Layer 2 of a small transformer language model trained on English Wikipedia (12 layers, counted from 0, width 128).
A neuron adds its activation times its output weights to the MLP's output. To switch it off is to set its activation to zero at one token and run the rest of the model.

Output weights of the MLP neurons that the questions are about. A number n stands for (n - 128) times 0.0059.
n21: 94, 133, 124, 155, 122, 93, 120, 147, 103, 120, 154, 105, 160, 94, 163, 136, 159, 132, 137, 120, 117, 169, 117, 108, 122, 111, 96, 138, 158, 103, 90, 127, 162, 159, 149, 95, 140, 153, 141, 106, 124, 163, 89, 86, 172, 95, 107, 145, 105, 112, 151, 124, 142, 123, 128, 50, 132, 91, 190, 133, 114, 183, 111, 106, 132, 139, 109, 120, 117, 115, 114, 166, 135, 112, 85, 162, 128, 110, 128, 163, 141, 126, 133, 136, 188, 168, 117, 108, 120, 174, 159, 110, 144, 161, 111, 154, 130, 130, 203, 128, 125, 122, 167, 134, 139, 107, 151, 142, 112, 130, 70, 144, 139, 157, 130, 148, 136, 128, 84, 82, 76, 102, 119, 81, 123, 126, 130, 100
n40: 107, 98, 103, 110, 144, 115, 89, 139, 146, 145, 109, 107, 115, 112, 130, 137, 139, 176, 149, 116, 126, 153, 175, 115, 122, 104, 116, 100, 135, 122, 118, 141, 136, 66, 121, 133, 105, 120, 141, 133, 154, 136, 128, 113, 86, 100, 179, 99, 118, 124, 153, 156, 102, 143, 155, 106, 111, 73, 55, 118, 128, 96, 175, 149, 118, 133, 140, 117, 137, 145, 107, 117, 149, 128, 79, 130, 133, 164, 161, 145, 143, 108, 114, 134, 124, 174, 145, 164, 134, 132, 124, 85, 109, 163, 98, 155, 96, 149, 143, 166, 100, 186, 91, 168, 117, 70, 126, 146, 170, 123, 158, 175, 114, 129, 106, 126, 169, 143, 147, 121, 128, 176, 109, 130, 75, 116, 136, 138
n48: 93, 140, 81, 139, 146, 147, 146, 179, 98, 134, 84, 123, 109, 154, 137, 92, 127, 135, 153, 145, 171, 147, 82, 161, 174, 68, 130, 110, 124, 141, 113, 174, 137, 58, 137, 109, 150, 173, 75, 139, 71, 124, 89, 131, 155, 123, 114, 134, 196, 109, 137, 151, 103, 103, 121, 164, 153, 173, 131, 130, 135, 87, 156, 126, 101, 139, 154, 119, 125, 131, 145, 161, 111, 104, 111, 99, 167, 74, 135, 123, 98, 168, 59, 122, 187, 152, 143, 70, 154, 120, 132, 109, 79, 103, 124, 105, 120, 87, 124, 54, 137, 104, 175, 156, 111, 76, 122, 135, 97, 161, 105, 187, 169, 168, 143, 121, 160, 120, 166, 129, 139, 118, 141, 111, 153, 148, 168, 105
n61: 173, 145, 137, 174, 150, 140, 145, 149, 158, 123, 120, 111, 87, 121, 143, 99, 118, 163, 125, 107, 113, 152, 138, 118, 109, 139, 124, 89, 124, 114, 120, 114, 142, 119, 91, 113, 134, 123, 125, 146, 131, 164, 128, 95, 127, 135, 129, 137, 125, 178, 104, 97, 104, 114, 139, 151, 140, 105, 133, 97, 170, 123, 121, 146, 127, 76, 161, 162, 127, 133, 106, 116, 166, 120, 127, 123, 113, 123, 117, 157, 131, 156, 97, 140, 80, 83, 95, 151, 125, 124, 154, 145, 134, 103, 133, 161, 117, 89, 113, 139, 167, 99, 135, 133, 137, 148, 161, 150, 134, 129, 116, 115, 122, 100, 126, 109, 140, 145, 131, 131, 164, 99, 143, 168, 94, 113, 102, 123
n96: 195, 124, 138, 176, 41, 94, 100, 138, 138, 149, 136, 139, 186, 65, 94, 182, 117, 100, 138, 96, 205, 185, 99, 174, 115, 134, 131, 133, 95, 110, 112, 122, 127, 80, 159, 81, 110, 105, 176, 172, 102, 118, 112, 134, 80, 109, 118, 128, 177, 105, 149, 101, 104, 188, 98, 96, 166, 126, 113, 137, 138, 110, 87, 235, 62, 127, 151, 142, 109, 139, 141, 178, 92, 161, 89, 109, 150, 136, 91, 107, 102, 116, 131, 53, 89, 144, 96, 233, 147, 189, 94, 92, 133, 79, 153, 132, 132, 176, 123, 139, 125, 158, 197, 149, 115, 124, 98, 153, 126, 142, 99, 138, 85, 192, 100, 126, 127, 139, 155, 118, 173, 97, 89, 95, 116, 133, 84, 186
n191: 119, 109, 142, 127, 109, 115, 135, 145, 168, 125, 129, 117, 137, 121, 135, 119, 125, 133, 121, 161, 108, 139, 134, 125, 115, 129, 194, 110, 135, 134, 131, 125, 155, 137, 149, 181, 162, 134, 99, 114, 67, 124, 113, 74, 150, 121, 142, 105, 179, 142, 131, 111, 107, 87, 146, 167, 155, 134, 86, 114, 117, 136, 135, 159, 138, 138, 117, 153, 118, 150, 123, 153, 135, 110, 146, 112, 130, 152, 123, 134, 124, 76, 80, 131, 120, 157, 159, 131, 146, 117, 113, 102, 143, 95, 157, 109, 130, 135, 103, 97, 166, 114, 142, 84, 110, 105, 145, 86, 137, 159, 120, 98, 162, 116, 96, 118, 149, 122, 137, 125, 138, 134, 168, 85, 133, 157, 125, 119
n193: 135, 115, 103, 118, 138, 132, 109, 159, 108, 102, 107, 87, 123, 96, 124, 120, 125, 101, 134, 176, 132, 128, 111, 134, 136, 139, 93, 120, 125, 87, 74, 121, 132, 91, 86, 111, 153, 131, 105, 152, 77, 108, 143, 132, 112, 154, 142, 82, 145, 150, 138, 151, 114, 144, 103, 150, 106, 169, 129, 112, 101, 136, 166, 145, 152, 144, 121, 98, 142, 143, 121, 168, 150, 138, 115, 140, 133, 113, 176, 151, 129, 120, 143, 93, 158, 130, 112, 93, 140, 146, 161, 145, 118, 154, 126, 136, 101, 149, 154, 57, 125, 153, 129, 132, 133, 89, 114, 114, 155, 111, 90, 163, 136, 123, 183, 160, 178, 139, 128, 142, 112, 148, 118, 134, 152, 149, 119, 127
n206: 105, 84, 145, 158, 124, 122, 137, 139, 119, 143, 94, 108, 167, 126, 114, 121, 144, 131, 120, 140, 118, 154, 100, 147, 124, 128, 123, 93, 142, 67, 163, 103, 199, 136, 140, 93, 155, 141, 117, 112, 137, 141, 122, 127, 135, 134, 120, 128, 118, 113, 168, 130, 63, 110, 150, 124, 140, 85, 122, 144, 100, 143, 160, 193, 103, 132, 29, 147, 168, 134, 135, 117, 76, 110, 155, 147, 150, 134, 138, 143, 129, 153, 78, 98, 110, 88, 133, 119, 119, 151, 104, 147, 142, 130, 117, 135, 174, 115, 141, 152, 115, 124, 114, 121, 142, 138, 124, 131, 101, 190, 137, 101, 128, 140, 165, 194, 81, 42, 121, 133, 133, 149, 160, 123, 143, 152, 101, 124
n248: 145, 134, 137, 102, 116, 151, 158, 107, 129, 142, 122, 135, 126, 71, 80, 96, 101, 146, 103, 76, 125, 124, 144, 151, 93, 123, 138, 95, 103, 158, 160, 147, 131, 156, 96, 166, 102, 108, 84, 116, 89, 103, 116, 154, 116, 108, 172, 146, 139, 158, 123, 99, 116, 69, 190, 115, 112, 127, 116, 121, 151, 130, 130, 98, 136, 153, 153, 148, 162, 118, 137, 145, 134, 121, 60, 145, 165, 129, 133, 164, 102, 144, 151, 158, 121, 141, 139, 127, 121, 98, 147, 116, 149, 141, 122, 132, 121, 168, 155, 136, 114, 143, 128, 136, 122, 148, 134, 102, 110, 142, 150, 134, 115, 130, 111, 166, 81, 114, 157, 114, 136, 117, 133, 134, 129, 144, 131, 122
n262: 120, 91, 128, 125, 123, 105, 145, 115, 142, 111, 125, 98, 140, 91, 133, 154, 122, 111, 144, 111, 150, 135, 100, 151, 73, 163, 120, 92, 161, 112, 151, 201, 140, 124, 127, 109, 189, 149, 48, 140, 107, 183, 105, 153, 98, 109, 97, 154, 151, 120, 160, 157, 92, 129, 112, 114, 155, 125, 134, 159, 165, 98, 125, 159, 96, 144, 101, 138, 163, 131, 82, 146, 101, 86, 125, 125, 154, 124, 147, 166, 160, 60, 148, 149, 113, 119, 145, 129, 177, 122, 151, 139, 164, 199, 125, 162, 87, 139, 161, 82, 117, 197, 153, 144, 107, 143, 121, 102, 116, 105, 100, 129, 170, 104, 124, 97, 116, 115, 120, 124, 102, 79, 99, 130, 137, 84, 132, 112
n343: 128, 138, 115, 130, 111, 180, 100, 100, 117, 161, 88, 102, 70, 131, 96, 163, 141, 131, 119, 90, 141, 159, 146, 100, 153, 98, 136, 114, 104, 138, 147, 114, 177, 70, 133, 102, 132, 121, 138, 134, 131, 145, 172, 104, 120, 168, 127, 124, 141, 141, 167, 138, 105, 109, 119, 115, 81, 124, 145, 117, 129, 157, 121, 143, 107, 164, 102, 131, 102, 163, 121, 111, 172, 126, 125, 135, 133, 151, 86, 123, 124, 158, 108, 89, 119, 120, 126, 122, 148, 123, 98, 105, 128, 88, 143, 130, 166, 160, 111, 118, 157, 138, 155, 115, 141, 139, 127, 144, 134, 139, 59, 119, 115, 142, 85, 131, 187, 174, 159, 89, 145, 149, 119, 132, 133, 122, 153, 117
n376: 136, 94, 124, 116, 87, 65, 171, 178, 179, 133, 136, 111, 125, 68, 92, 121, 113, 169, 177, 98, 180, 144, 143, 161, 106, 114, 99, 206, 137, 89, 126, 249, 103, 167, 126, 109, 146, 139, 152, 125, 116, 153, 106, 86, 109, 123, 83, 95, 98, 69, 125, 154, 130, 91, 85, 101, 154, 116, 130, 175, 121, 81, 150, 208, 162, 68, 181, 173, 151, 136, 130, 143, 82, 124, 126, 68, 165, 180, 64, 90, 110, 141, 124, 103, 146, 117, 134, 124, 167, 142, 186, 51, 132, 150, 174, 121, 84, 124, 140, 145, 127, 139, 120, 101, 111, 93, 69, 113, 171, 76, 140, 145, 81, 174, 128, 156, 166, 83, 74, 156, 145, 103, 146, 127, 71, 198, 163, 167
n396: 68, 58, 123, 120, 87, 108, 188, 115, 126, 152, 152, 118, 121, 71, 120, 99, 133, 133, 117, 44, 136, 102, 89, 151, 147, 148, 134, 188, 147, 135, 120, 170, 143, 114, 123, 112, 151, 145, 111, 115, 156, 160, 123, 112, 165, 107, 101, 114, 139, 141, 176, 80, 102, 139, 61, 129, 98, 134, 142, 134, 157, 77, 111, 237, 113, 106, 122, 161, 165, 159, 178, 149, 124, 103, 87, 85, 150, 111, 159, 107, 142, 134, 162, 68, 163, 135, 117, 147, 162, 177, 98, 121, 161, 123, 163, 146, 115, 172, 137, 130, 139, 126, 145, 154, 124, 65, 61, 160, 178, 171, 90, 162, 124, 158, 128, 124, 83, 79, 88, 109, 136, 151, 149, 183, 108, 150, 65, 105
n420: 132, 81, 100, 154, 138, 137, 99, 116, 114, 95, 87, 118, 145, 138, 162, 129, 136, 119, 129, 106, 143, 123, 131, 91, 160, 137, 136, 167, 130, 148, 153, 125, 131, 140, 150, 102, 108, 116, 133, 150, 130, 97, 101, 90, 85, 159, 149, 103, 137, 92, 145, 125, 119, 144, 146, 120, 109, 108, 156, 126, 118, 131, 128, 145, 101, 130, 146, 125, 84, 121, 155, 101, 115, 106, 110, 150, 129, 139, 140, 153, 129, 138, 199, 111, 133, 129, 174, 156, 132, 168, 83, 99, 112, 127, 129, 126, 115, 113, 143, 122, 155, 137, 146, 138, 152, 117, 126, 110, 171, 146, 127, 128, 118, 94, 102, 107, 120, 164, 98, 131, 130, 172, 94, 117, 119, 140, 150, 132
n500: 135, 159, 90, 142, 109, 105, 117, 80, 112, 151, 104, 98, 145, 129, 123, 117, 130, 161, 149, 131, 143, 127, 101, 174, 113, 115, 184, 188, 156, 107, 107, 133, 144, 126, 127, 130, 148, 107, 159, 141, 157, 138, 161, 119, 71, 93, 112, 87, 127, 118, 193, 129, 136, 151, 156, 149, 137, 160, 128, 100, 107, 87, 149, 135, 98, 110, 118, 106, 131, 106, 150, 104, 102, 146, 88, 115, 126, 134, 131, 128, 87, 140, 108, 99, 128, 149, 147, 83, 104, 126, 193, 143, 127, 156, 147, 137, 110, 186, 203, 98, 97, 98, 145, 152, 104, 132, 133, 127, 136, 142, 176, 74, 143, 113, 118, 109, 121, 175, 114, 130, 127, 145, 126, 129, 111, 131, 143, 65

Each question names a token from some text and the token that comes next. It shows the activations a of the neurons there, in the order above. A number n stands for (n - 128) times 0.029.

Then comes g, the gradient of the next token's log-probability with respect to the MLP's output, scaled to length 1. A neuron's effect is roughly proportional to its activation times (output weights . g). A number n stands for (n - 128) times 0.0028.

"T", then "M"
a: 128, 122, 123, 127, 128, 192, 126, 124, 128, 134, 125, 128, 127, 123, 128
g: 133, 145, 103, 98, 131, 108, 87, 121, 147, 111, 100, 185, 100, 91, 89, 123, 153, 92, 117, 172, 210, 150, 145, 199, 106, 95, 129, 135, 82, 201, 137, 115, 144, 91, 157, 166, 176, 135, 141, 166, 112, 147, 85, 163, 110, 155, 123, 105, 168, 109, 125, 145, 134, 119, 120, 144, 103, 92, 118, 146, 112, 148, 150, 143, 112, 85, 91, 140, 183, 165, 170, 119, 156, 163, 124, 91, 111, 100, 117, 149, 118, 117, 129, 167, 122, 163, 90, 163, 155, 158, 121, 137, 208, 100, 91, 120, 152, 110, 36, 80, 120, 100, 127, 114, 108, 117, 133, 123, 97, 101, 85, 59, 158, 116, 69, 120, 157, 127, 212, 120, 137, 109, 112, 158, 158, 122, 157, 88
Which neuron, switched off, lowers the next token's probability most? n191

"ar", then "b"
a: 122, 128, 127, 139, 123, 122, 127, 149, 122, 122, 128, 124, 123, 126, 127
g: 137, 130, 153, 109, 129, 198, 108, 92, 133, 125, 47, 160, 123, 163, 134, 157, 109, 130, 129, 146, 153, 148, 149, 102, 130, 185, 122, 84, 146, 161, 151, 97, 152, 121, 175, 83, 161, 105, 81, 134, 192, 114, 152, 71, 144, 124, 184, 119, 110, 122, 167, 159, 132, 126, 127, 157, 120, 136, 133, 143, 80, 139, 141, 165, 184, 127, 100, 128, 152, 77, 174, 107, 154, 163, 132, 102, 162, 179, 126, 123, 117, 140, 146, 99, 132, 109, 129, 170, 160, 104, 80, 124, 93, 121, 61, 88, 125, 102, 134, 133, 191, 122, 61, 95, 116, 98, 147, 146, 119, 119, 84, 120, 88, 59, 134, 135, 130, 150, 45, 82, 96, 103, 145, 88, 196, 142, 164, 139
Which neuron, switched off, lowers the next token's probability most? n206

" |", then "\n"
a: 122, 129, 127, 129, 123, 130, 135, 122, 164, 127, 126, 222, 148, 126, 122
g: 72, 113, 142, 119, 91, 53, 107, 120, 128, 144, 126, 140, 116, 124, 130, 101, 76, 96, 106, 123, 108, 157, 177, 66, 142, 137, 140, 164, 85, 139, 190, 167, 119, 69, 122, 132, 167, 103, 183, 111, 125, 120, 135, 161, 143, 140, 135, 177, 94, 105, 134, 134, 132, 123, 109, 146, 126, 139, 167, 188, 145, 141, 167, 180, 118, 80, 168, 161, 175, 88, 140, 150, 115, 111, 119, 97, 140, 111, 72, 198, 102, 116, 129, 100, 53, 93, 119, 112, 119, 131, 135, 139, 121, 63, 135, 146, 122, 105, 100, 153, 118, 91, 98, 153, 74, 168, 99, 86, 124, 157, 164, 111, 141, 183, 150, 147, 161, 74, 111, 151, 209, 109, 125, 152, 158, 188, 149, 128
Which neuron, switched off, lowers the next token's probability most? n376

"|", then " N"
a: 126, 126, 126, 123, 123, 122, 126, 126, 125, 123, 125, 128, 240, 134, 123
g: 112, 116, 210, 172, 105, 105, 78, 201, 76, 103, 170, 182, 141, 120, 125, 108, 133, 63, 95, 119, 127, 114, 200, 145, 102, 104, 159, 126, 97, 124, 97, 67, 142, 136, 215, 159, 92, 88, 125, 140, 133, 123, 139, 97, 163, 115, 181, 100, 144, 105, 137, 107, 142, 126, 162, 96, 154, 109, 92, 139, 143, 128, 130, 135, 123, 115, 105, 91, 119, 148, 207, 104, 132, 123, 120, 145, 125, 126, 81, 220, 127, 114, 120, 131, 100, 153, 157, 105, 172, 198, 122, 113, 145, 93, 114, 134, 104, 109, 122, 57, 152, 98, 153, 118, 130, 152, 140, 162, 111, 93, 148, 156, 126, 154, 183, 139, 87, 101, 160, 113, 101, 125, 162, 119, 113, 104, 137, 81
Which neuron, switched off, raises the next token's probability most? n396

"and", then "esh"
a: 122, 128, 123, 136, 126, 162, 127, 127, 125, 156, 127, 128, 128, 123, 127
g: 158, 153, 106, 78, 171, 106, 105, 171, 153, 148, 113, 120, 140, 160, 125, 163, 152, 97, 153, 106, 82, 108, 138, 133, 142, 110, 126, 110, 133, 106, 161, 108, 110, 164, 95, 85, 84, 101, 97, 161, 180, 154, 116, 95, 153, 109, 159, 150, 146, 110, 165, 50, 127, 144, 89, 190, 142, 116, 151, 85, 135, 149, 137, 146, 120, 130, 135, 99, 111, 71, 97, 144, 135, 143, 101, 126, 163, 108, 138, 107, 105, 140, 158, 139, 203, 162, 149, 194, 86, 86, 154, 145, 74, 120, 78, 208, 136, 182, 159, 164, 98, 121, 122, 127, 115, 128, 157, 146, 108, 136, 168, 70, 124, 122, 99, 138, 142, 129, 90, 115, 120, 32, 99, 85, 165, 195, 107, 124
Which neuron, switched off, raises the next token's probability most? n191

"\n", then "On"
a: 122, 126, 124, 124, 230, 126, 127, 128, 153, 124, 127, 124, 225, 146, 134
g: 82, 143, 135, 125, 123, 88, 117, 121, 126, 76, 104, 128, 110, 51, 112, 136, 137, 130, 103, 148, 104, 130, 158, 121, 123, 141, 187, 136, 124, 84, 124, 111, 113, 90, 153, 81, 163, 161, 216, 186, 124, 129, 150, 164, 136, 165, 78, 134, 133, 183, 139, 127, 128, 162, 74, 115, 125, 111, 90, 131, 97, 141, 123, 155, 141, 105, 91, 125, 83, 118, 185, 118, 166, 156, 128, 114, 134, 154, 71, 146, 60, 128, 120, 110, 195, 153, 106, 130, 133, 146, 126, 198, 150, 128, 141, 150, 114, 92, 154, 200, 64, 142, 132, 124, 119, 121, 201, 141, 173, 120, 101, 169, 117, 127, 68, 154, 130, 140, 127, 181, 75, 108, 105, 78, 104, 171, 118, 95
Which neuron, switched off, lowers the next token's probability most? n96

" |", then " K"
a: 124, 122, 128, 123, 134, 130, 164, 125, 141, 128, 126, 246, 166, 122, 122
g: 198, 149, 137, 101, 140, 152, 90, 141, 103, 102, 57, 109, 129, 126, 128, 146, 166, 90, 115, 143, 128, 140, 132, 187, 119, 91, 136, 74, 173, 114, 120, 22, 108, 95, 98, 167, 149, 137, 80, 137, 120, 138, 109, 122, 102, 147, 199, 144, 132, 171, 123, 169, 90, 131, 149, 96, 99, 129, 61, 133, 99, 149, 77, 113, 114, 156, 139, 107, 152, 148, 178, 102, 178, 129, 99, 117, 88, 129, 168, 120, 146, 94, 163, 165, 116, 158, 91, 118, 110, 140, 144, 93, 132, 117, 98, 140, 116, 200, 201, 153, 174, 183, 169, 141, 126, 142, 107, 168, 148, 134, 105, 139, 111, 115, 64, 122, 94, 147, 161, 154, 115, 134, 113, 134, 147, 129, 68, 90
Which neuron, switched off, raises the next token's probability most? n376

" in", then " order"
a: 122, 129, 128, 144, 124, 135, 137, 125, 124, 127, 128, 127, 124, 124, 192
g: 95, 143, 117, 178, 129, 127, 159, 226, 168, 158, 68, 101, 109, 162, 137, 209, 151, 137, 122, 174, 163, 102, 106, 176, 121, 102, 148, 99, 100, 148, 116, 136, 171, 107, 79, 107, 164, 106, 159, 143, 150, 38, 106, 197, 110, 121, 141, 81, 126, 122, 110, 191, 97, 84, 138, 122, 139, 108, 136, 127, 92, 111, 113, 106, 115, 86, 183, 169, 102, 133, 133, 144, 86, 179, 78, 146, 120, 169, 160, 134, 109, 141, 185, 110, 147, 120, 161, 85, 84, 94, 148, 104, 124, 121, 127, 82, 101, 107, 100, 121, 138, 163, 157, 128, 124, 117, 98, 120, 220, 120, 127, 130, 107, 162, 150, 109, 121, 127, 84, 116, 123, 102, 96, 124, 139, 140, 145, 108
Which neuron, switched off, lowers the next token's probability most? n500

" (198", then "6)"
a: 125, 126, 226, 124, 125, 126, 123, 127, 124, 124, 127, 127, 124, 135, 126
g: 174, 132, 150, 87, 111, 113, 192, 171, 155, 101, 105, 155, 171, 105, 141, 101, 186, 163, 144, 122, 78, 137, 148, 169, 129, 161, 160, 125, 155, 104, 40, 154, 127, 72, 127, 116, 136, 124, 138, 173, 136, 162, 139, 115, 132, 147, 125, 127, 148, 86, 124, 160, 122, 120, 104, 164, 90, 108, 79, 66, 103, 124, 125, 78, 53, 82, 150, 122, 106, 146, 127, 133, 110, 61, 84, 97, 127, 137, 137, 135, 124, 141, 42, 131, 169, 171, 151, 154, 159, 62, 156, 141, 129, 163, 132, 63, 121, 114, 120, 88, 160, 156, 135, 173, 138, 157, 138, 151, 124, 122, 96, 126, 95, 161, 133, 134, 81, 178, 134, 115, 147, 196, 174, 130, 140, 101, 107, 114
Which neuron, switched off, lowers the next token's probability most? n48

" of", then " them"
a: 123, 122, 126, 134, 124, 131, 139, 124, 122, 154, 141, 126, 125, 125, 129
g: 146, 102, 141, 123, 156, 113, 113, 164, 146, 82, 105, 112, 112, 156, 94, 135, 142, 130, 153, 100, 120, 144, 154, 105, 107, 88, 121, 140, 149, 106, 91, 66, 124, 161, 154, 43, 97, 96, 176, 95, 125, 115, 97, 170, 146, 135, 125, 94, 136, 108, 131, 109, 122, 115, 157, 125, 127, 130, 93, 132, 99, 166, 165, 136, 136, 149, 151, 100, 112, 128, 209, 95, 137, 139, 89, 74, 141, 151, 92, 142, 102, 112, 64, 159, 176, 147, 182, 104, 111, 128, 207, 144, 132, 140, 110, 127, 141, 91, 174, 175, 75, 102, 135, 181, 95, 97, 155, 143, 139, 166, 144, 72, 52, 65, 173, 155, 173, 156, 157, 169, 165, 155, 128, 102, 119, 100, 133, 186
Which neuron, switched off, raises the next token's probability most? n262

"overnment", then " part"
a: 126, 128, 125, 122, 127, 124, 126, 122, 126, 125, 128, 125, 126, 154, 150
g: 107, 117, 128, 158, 62, 184, 168, 113, 141, 153, 169, 185, 123, 185, 190, 174, 106, 111, 111, 56, 105, 132, 118, 119, 131, 171, 146, 111, 117, 143, 115, 131, 120, 39, 181, 162, 143, 134, 79, 107, 119, 98, 185, 140, 168, 116, 118, 96, 116, 173, 150, 153, 111, 150, 149, 133, 164, 189, 115, 157, 120, 133, 150, 119, 137, 111, 183, 75, 103, 102, 139, 194, 107, 103, 132, 140, 66, 76, 130, 112, 154, 82, 159, 97, 123, 72, 147, 146, 135, 80, 124, 117, 47, 147, 107, 125, 126, 189, 137, 91, 159, 115, 90, 97, 121, 125, 151, 97, 165, 102, 129, 126, 118, 91, 121, 119, 110, 156, 125, 131, 160, 151, 76, 128, 149, 137, 126, 132
Which neuron, switched off, lowers the next token's probability most? n206

" was", then " considered"
a: 166, 125, 123, 124, 123, 126, 128, 171, 127, 249, 128, 125, 122, 136, 127
g: 112, 99, 140, 159, 146, 126, 68, 154, 133, 134, 56, 148, 104, 164, 137, 101, 183, 29, 174, 144, 144, 142, 137, 109, 126, 134, 167, 155, 50, 124, 89, 145, 140, 132, 110, 118, 124, 157, 140, 160, 119, 156, 188, 134, 63, 71, 172, 87, 103, 156, 71, 143, 151, 96, 129, 60, 153, 79, 137, 117, 173, 126, 167, 146, 138, 96, 143, 149, 122, 157, 144, 116, 117, 159, 123, 123, 170, 119, 105, 146, 97, 128, 94, 152, 107, 119, 136, 119, 109, 116, 106, 167, 165, 187, 181, 163, 101, 112, 96, 111, 90, 108, 174, 89, 149, 122, 120, 171, 138, 74, 105, 189, 136, 107, 116, 165, 53, 127, 147, 112, 116, 125, 130, 139, 122, 138, 156, 164
Which neuron, switched off, lowers the next token's probability most? n262

" sn", then "ap"
a: 123, 179, 128, 125, 128, 143, 126, 123, 148, 125, 127, 128, 128, 127, 123
g: 125, 138, 118, 141, 85, 180, 47, 146, 91, 122, 105, 128, 116, 118, 135, 135, 114, 150, 103, 94, 61, 185, 99, 186, 81, 102, 118, 65, 86, 174, 167, 168, 113, 111, 142, 167, 147, 158, 124, 162, 130, 58, 144, 110, 96, 98, 79, 111, 150, 129, 128, 157, 144, 93, 140, 166, 130, 156, 136, 98, 153, 145, 139, 115, 95, 147, 116, 113, 149, 106, 145, 102, 94, 166, 99, 179, 157, 89, 148, 156, 154, 132, 250, 131, 85, 144, 151, 135, 178, 132, 113, 129, 80, 142, 126, 88, 118, 153, 148, 182, 194, 94, 159, 107, 113, 135, 135, 99, 135, 119, 133, 133, 167, 158, 126, 102, 113, 125, 114, 180, 94, 80, 123, 83, 136, 118, 147, 119
Which neuron, switched off, lowers the next token's probability most? n248

"w", then "or"
a: 133, 123, 125, 125, 127, 122, 128, 126, 190, 123, 124, 128, 128, 124, 126
g: 134, 146, 84, 86, 159, 134, 124, 121, 112, 148, 94, 137, 117, 168, 88, 174, 135, 61, 124, 154, 63, 196, 103, 102, 105, 68, 123, 99, 131, 118, 132, 121, 128, 188, 107, 160, 162, 127, 125, 99, 190, 159, 84, 95, 119, 111, 117, 169, 139, 123, 155, 144, 59, 127, 132, 125, 129, 150, 136, 126, 171, 166, 176, 137, 94, 151, 60, 155, 99, 134, 103, 126, 136, 133, 91, 173, 183, 165, 146, 141, 75, 128, 126, 148, 101, 114, 123, 107, 158, 136, 157, 152, 166, 133, 144, 72, 112, 150, 164, 130, 127, 72, 190, 175, 145, 145, 129, 99, 135, 139, 83, 136, 160, 116, 112, 99, 149, 121, 179, 70, 168, 120, 61, 173, 134, 95, 94, 79
Which neuron, switched off, lowers the next token's probability most? n248

"sh", then "w"
a: 122, 154, 128, 128, 128, 158, 126, 123, 151, 125, 126, 128, 128, 123, 127
g: 143, 136, 128, 144, 83, 94, 102, 109, 156, 94, 145, 163, 138, 116, 126, 185, 156, 49, 116, 135, 170, 155, 181, 87, 110, 163, 127, 118, 92, 93, 160, 123, 118, 161, 168, 175, 129, 117, 111, 143, 132, 85, 140, 113, 122, 156, 165, 79, 182, 84, 198, 113, 121, 155, 108, 89, 128, 117, 129, 118, 105, 93, 146, 150, 153, 104, 106, 151, 169, 100, 218, 136, 118, 140, 126, 91, 147, 177, 69, 154, 160, 81, 93, 126, 129, 134, 125, 117, 119, 145, 174, 130, 156, 130, 79, 135, 98, 102, 162, 136, 182, 104, 76, 124, 150, 129, 126, 116, 92, 216, 131, 80, 133, 63, 142, 153, 70, 134, 113, 157, 125, 96, 136, 95, 124, 85, 175, 121
Which neuron, switched off, lowers the next token's probability most? n191

" N", then "P"
a: 123, 164, 130, 132, 126, 125, 127, 132, 126, 123, 133, 127, 123, 122, 126
g: 166, 94, 113, 148, 110, 126, 130, 168, 137, 122, 175, 118, 167, 138, 113, 107, 116, 99, 150, 82, 169, 94, 99, 128, 119, 133, 105, 182, 115, 128, 122, 113, 155, 98, 160, 151, 150, 170, 119, 150, 153, 111, 169, 120, 125, 107, 133, 172, 169, 141, 171, 153, 116, 154, 87, 153, 155, 109, 70, 80, 94, 93, 112, 161, 75, 187, 119, 155, 157, 139, 153, 106, 167, 154, 72, 72, 161, 73, 116, 98, 135, 123, 149, 81, 125, 132, 174, 125, 110, 137, 139, 101, 52, 171, 156, 114, 119, 60, 167, 130, 122, 97, 120, 121, 136, 124, 112, 87, 136, 133, 165, 204, 77, 189, 77, 189, 143, 153, 63, 77, 138, 155, 100, 141, 128, 104, 142, 103
Which neuron, switched off, lowers the next token's probability most? n40

" from", then " the"
a: 122, 126, 126, 123, 122, 130, 156, 123, 125, 125, 127, 124, 123, 123, 124
g: 113, 119, 126, 154, 123, 157, 126, 158, 154, 112, 166, 102, 158, 176, 129, 141, 99, 102, 112, 148, 126, 86, 114, 82, 125, 94, 74, 74, 136, 154, 165, 221, 78, 128, 141, 144, 133, 154, 110, 133, 119, 87, 120, 82, 53, 111, 185, 146, 154, 111, 118, 81, 140, 140, 123, 133, 149, 125, 78, 117, 128, 129, 125, 94, 121, 170, 137, 182, 171, 108, 77, 145, 191, 123, 179, 125, 128, 131, 126, 155, 154, 150, 137, 125, 109, 135, 89, 175, 113, 142, 164, 138, 124, 77, 94, 150, 69, 106, 168, 155, 120, 93, 139, 121, 128, 189, 198, 146, 112, 155, 150, 106, 168, 88, 114, 67, 93, 149, 159, 137, 179, 144, 101, 77, 136, 119, 67, 86
Which neuron, switched off, raises the next token's probability most? n193

"oto", then " |"
a: 124, 126, 127, 122, 128, 131, 127, 123, 156, 124, 127, 128, 126, 148, 125
g: 145, 87, 97, 64, 120, 124, 135, 158, 153, 128, 149, 121, 128, 131, 149, 153, 154, 188, 178, 48, 110, 113, 107, 178, 171, 110, 114, 97, 96, 113, 148, 169, 88, 113, 141, 94, 171, 142, 93, 100, 115, 149, 182, 154, 123, 83, 158, 143, 109, 149, 145, 155, 116, 88, 173, 168, 150, 132, 119, 79, 115, 136, 161, 150, 102, 156, 86, 134, 126, 81, 77, 137, 87, 110, 78, 103, 178, 73, 181, 178, 146, 140, 162, 110, 147, 149, 163, 143, 139, 131, 117, 123, 94, 102, 140, 101, 43, 79, 150, 137, 99, 110, 127, 168, 187, 140, 122, 136, 130, 102, 118, 168, 166, 133, 73, 136, 146, 117, 101, 144, 164, 128, 65, 140, 118, 128, 94, 195
Which neuron, switched off, lowers the next token's probability most? n248

" was", then " inaug"
a: 156, 124, 122, 122, 125, 122, 128, 144, 127, 228, 122, 124, 122, 132, 129
g: 89, 142, 80, 89, 91, 137, 174, 170, 143, 145, 100, 126, 65, 141, 102, 136, 135, 115, 159, 115, 95, 147, 99, 196, 127, 134, 148, 127, 161, 146, 95, 158, 93, 110, 187, 147, 148, 69, 74, 82, 164, 135, 119, 127, 153, 133, 75, 122, 199, 156, 164, 133, 118, 135, 137, 159, 145, 127, 99, 199, 160, 99, 80, 111, 164, 67, 139, 101, 100, 111, 151, 111, 132, 125, 67, 158, 111, 152, 144, 122, 114, 88, 119, 175, 112, 94, 195, 161, 137, 116, 112, 147, 132, 158, 149, 118, 142, 165, 168, 120, 131, 138, 142, 170, 86, 93, 124, 149, 190, 95, 139, 128, 87, 51, 89, 92, 74, 147, 131, 95, 120, 140, 148, 160, 106, 115, 166, 159
Which neuron, switched off, lowers the next token's probability most? n262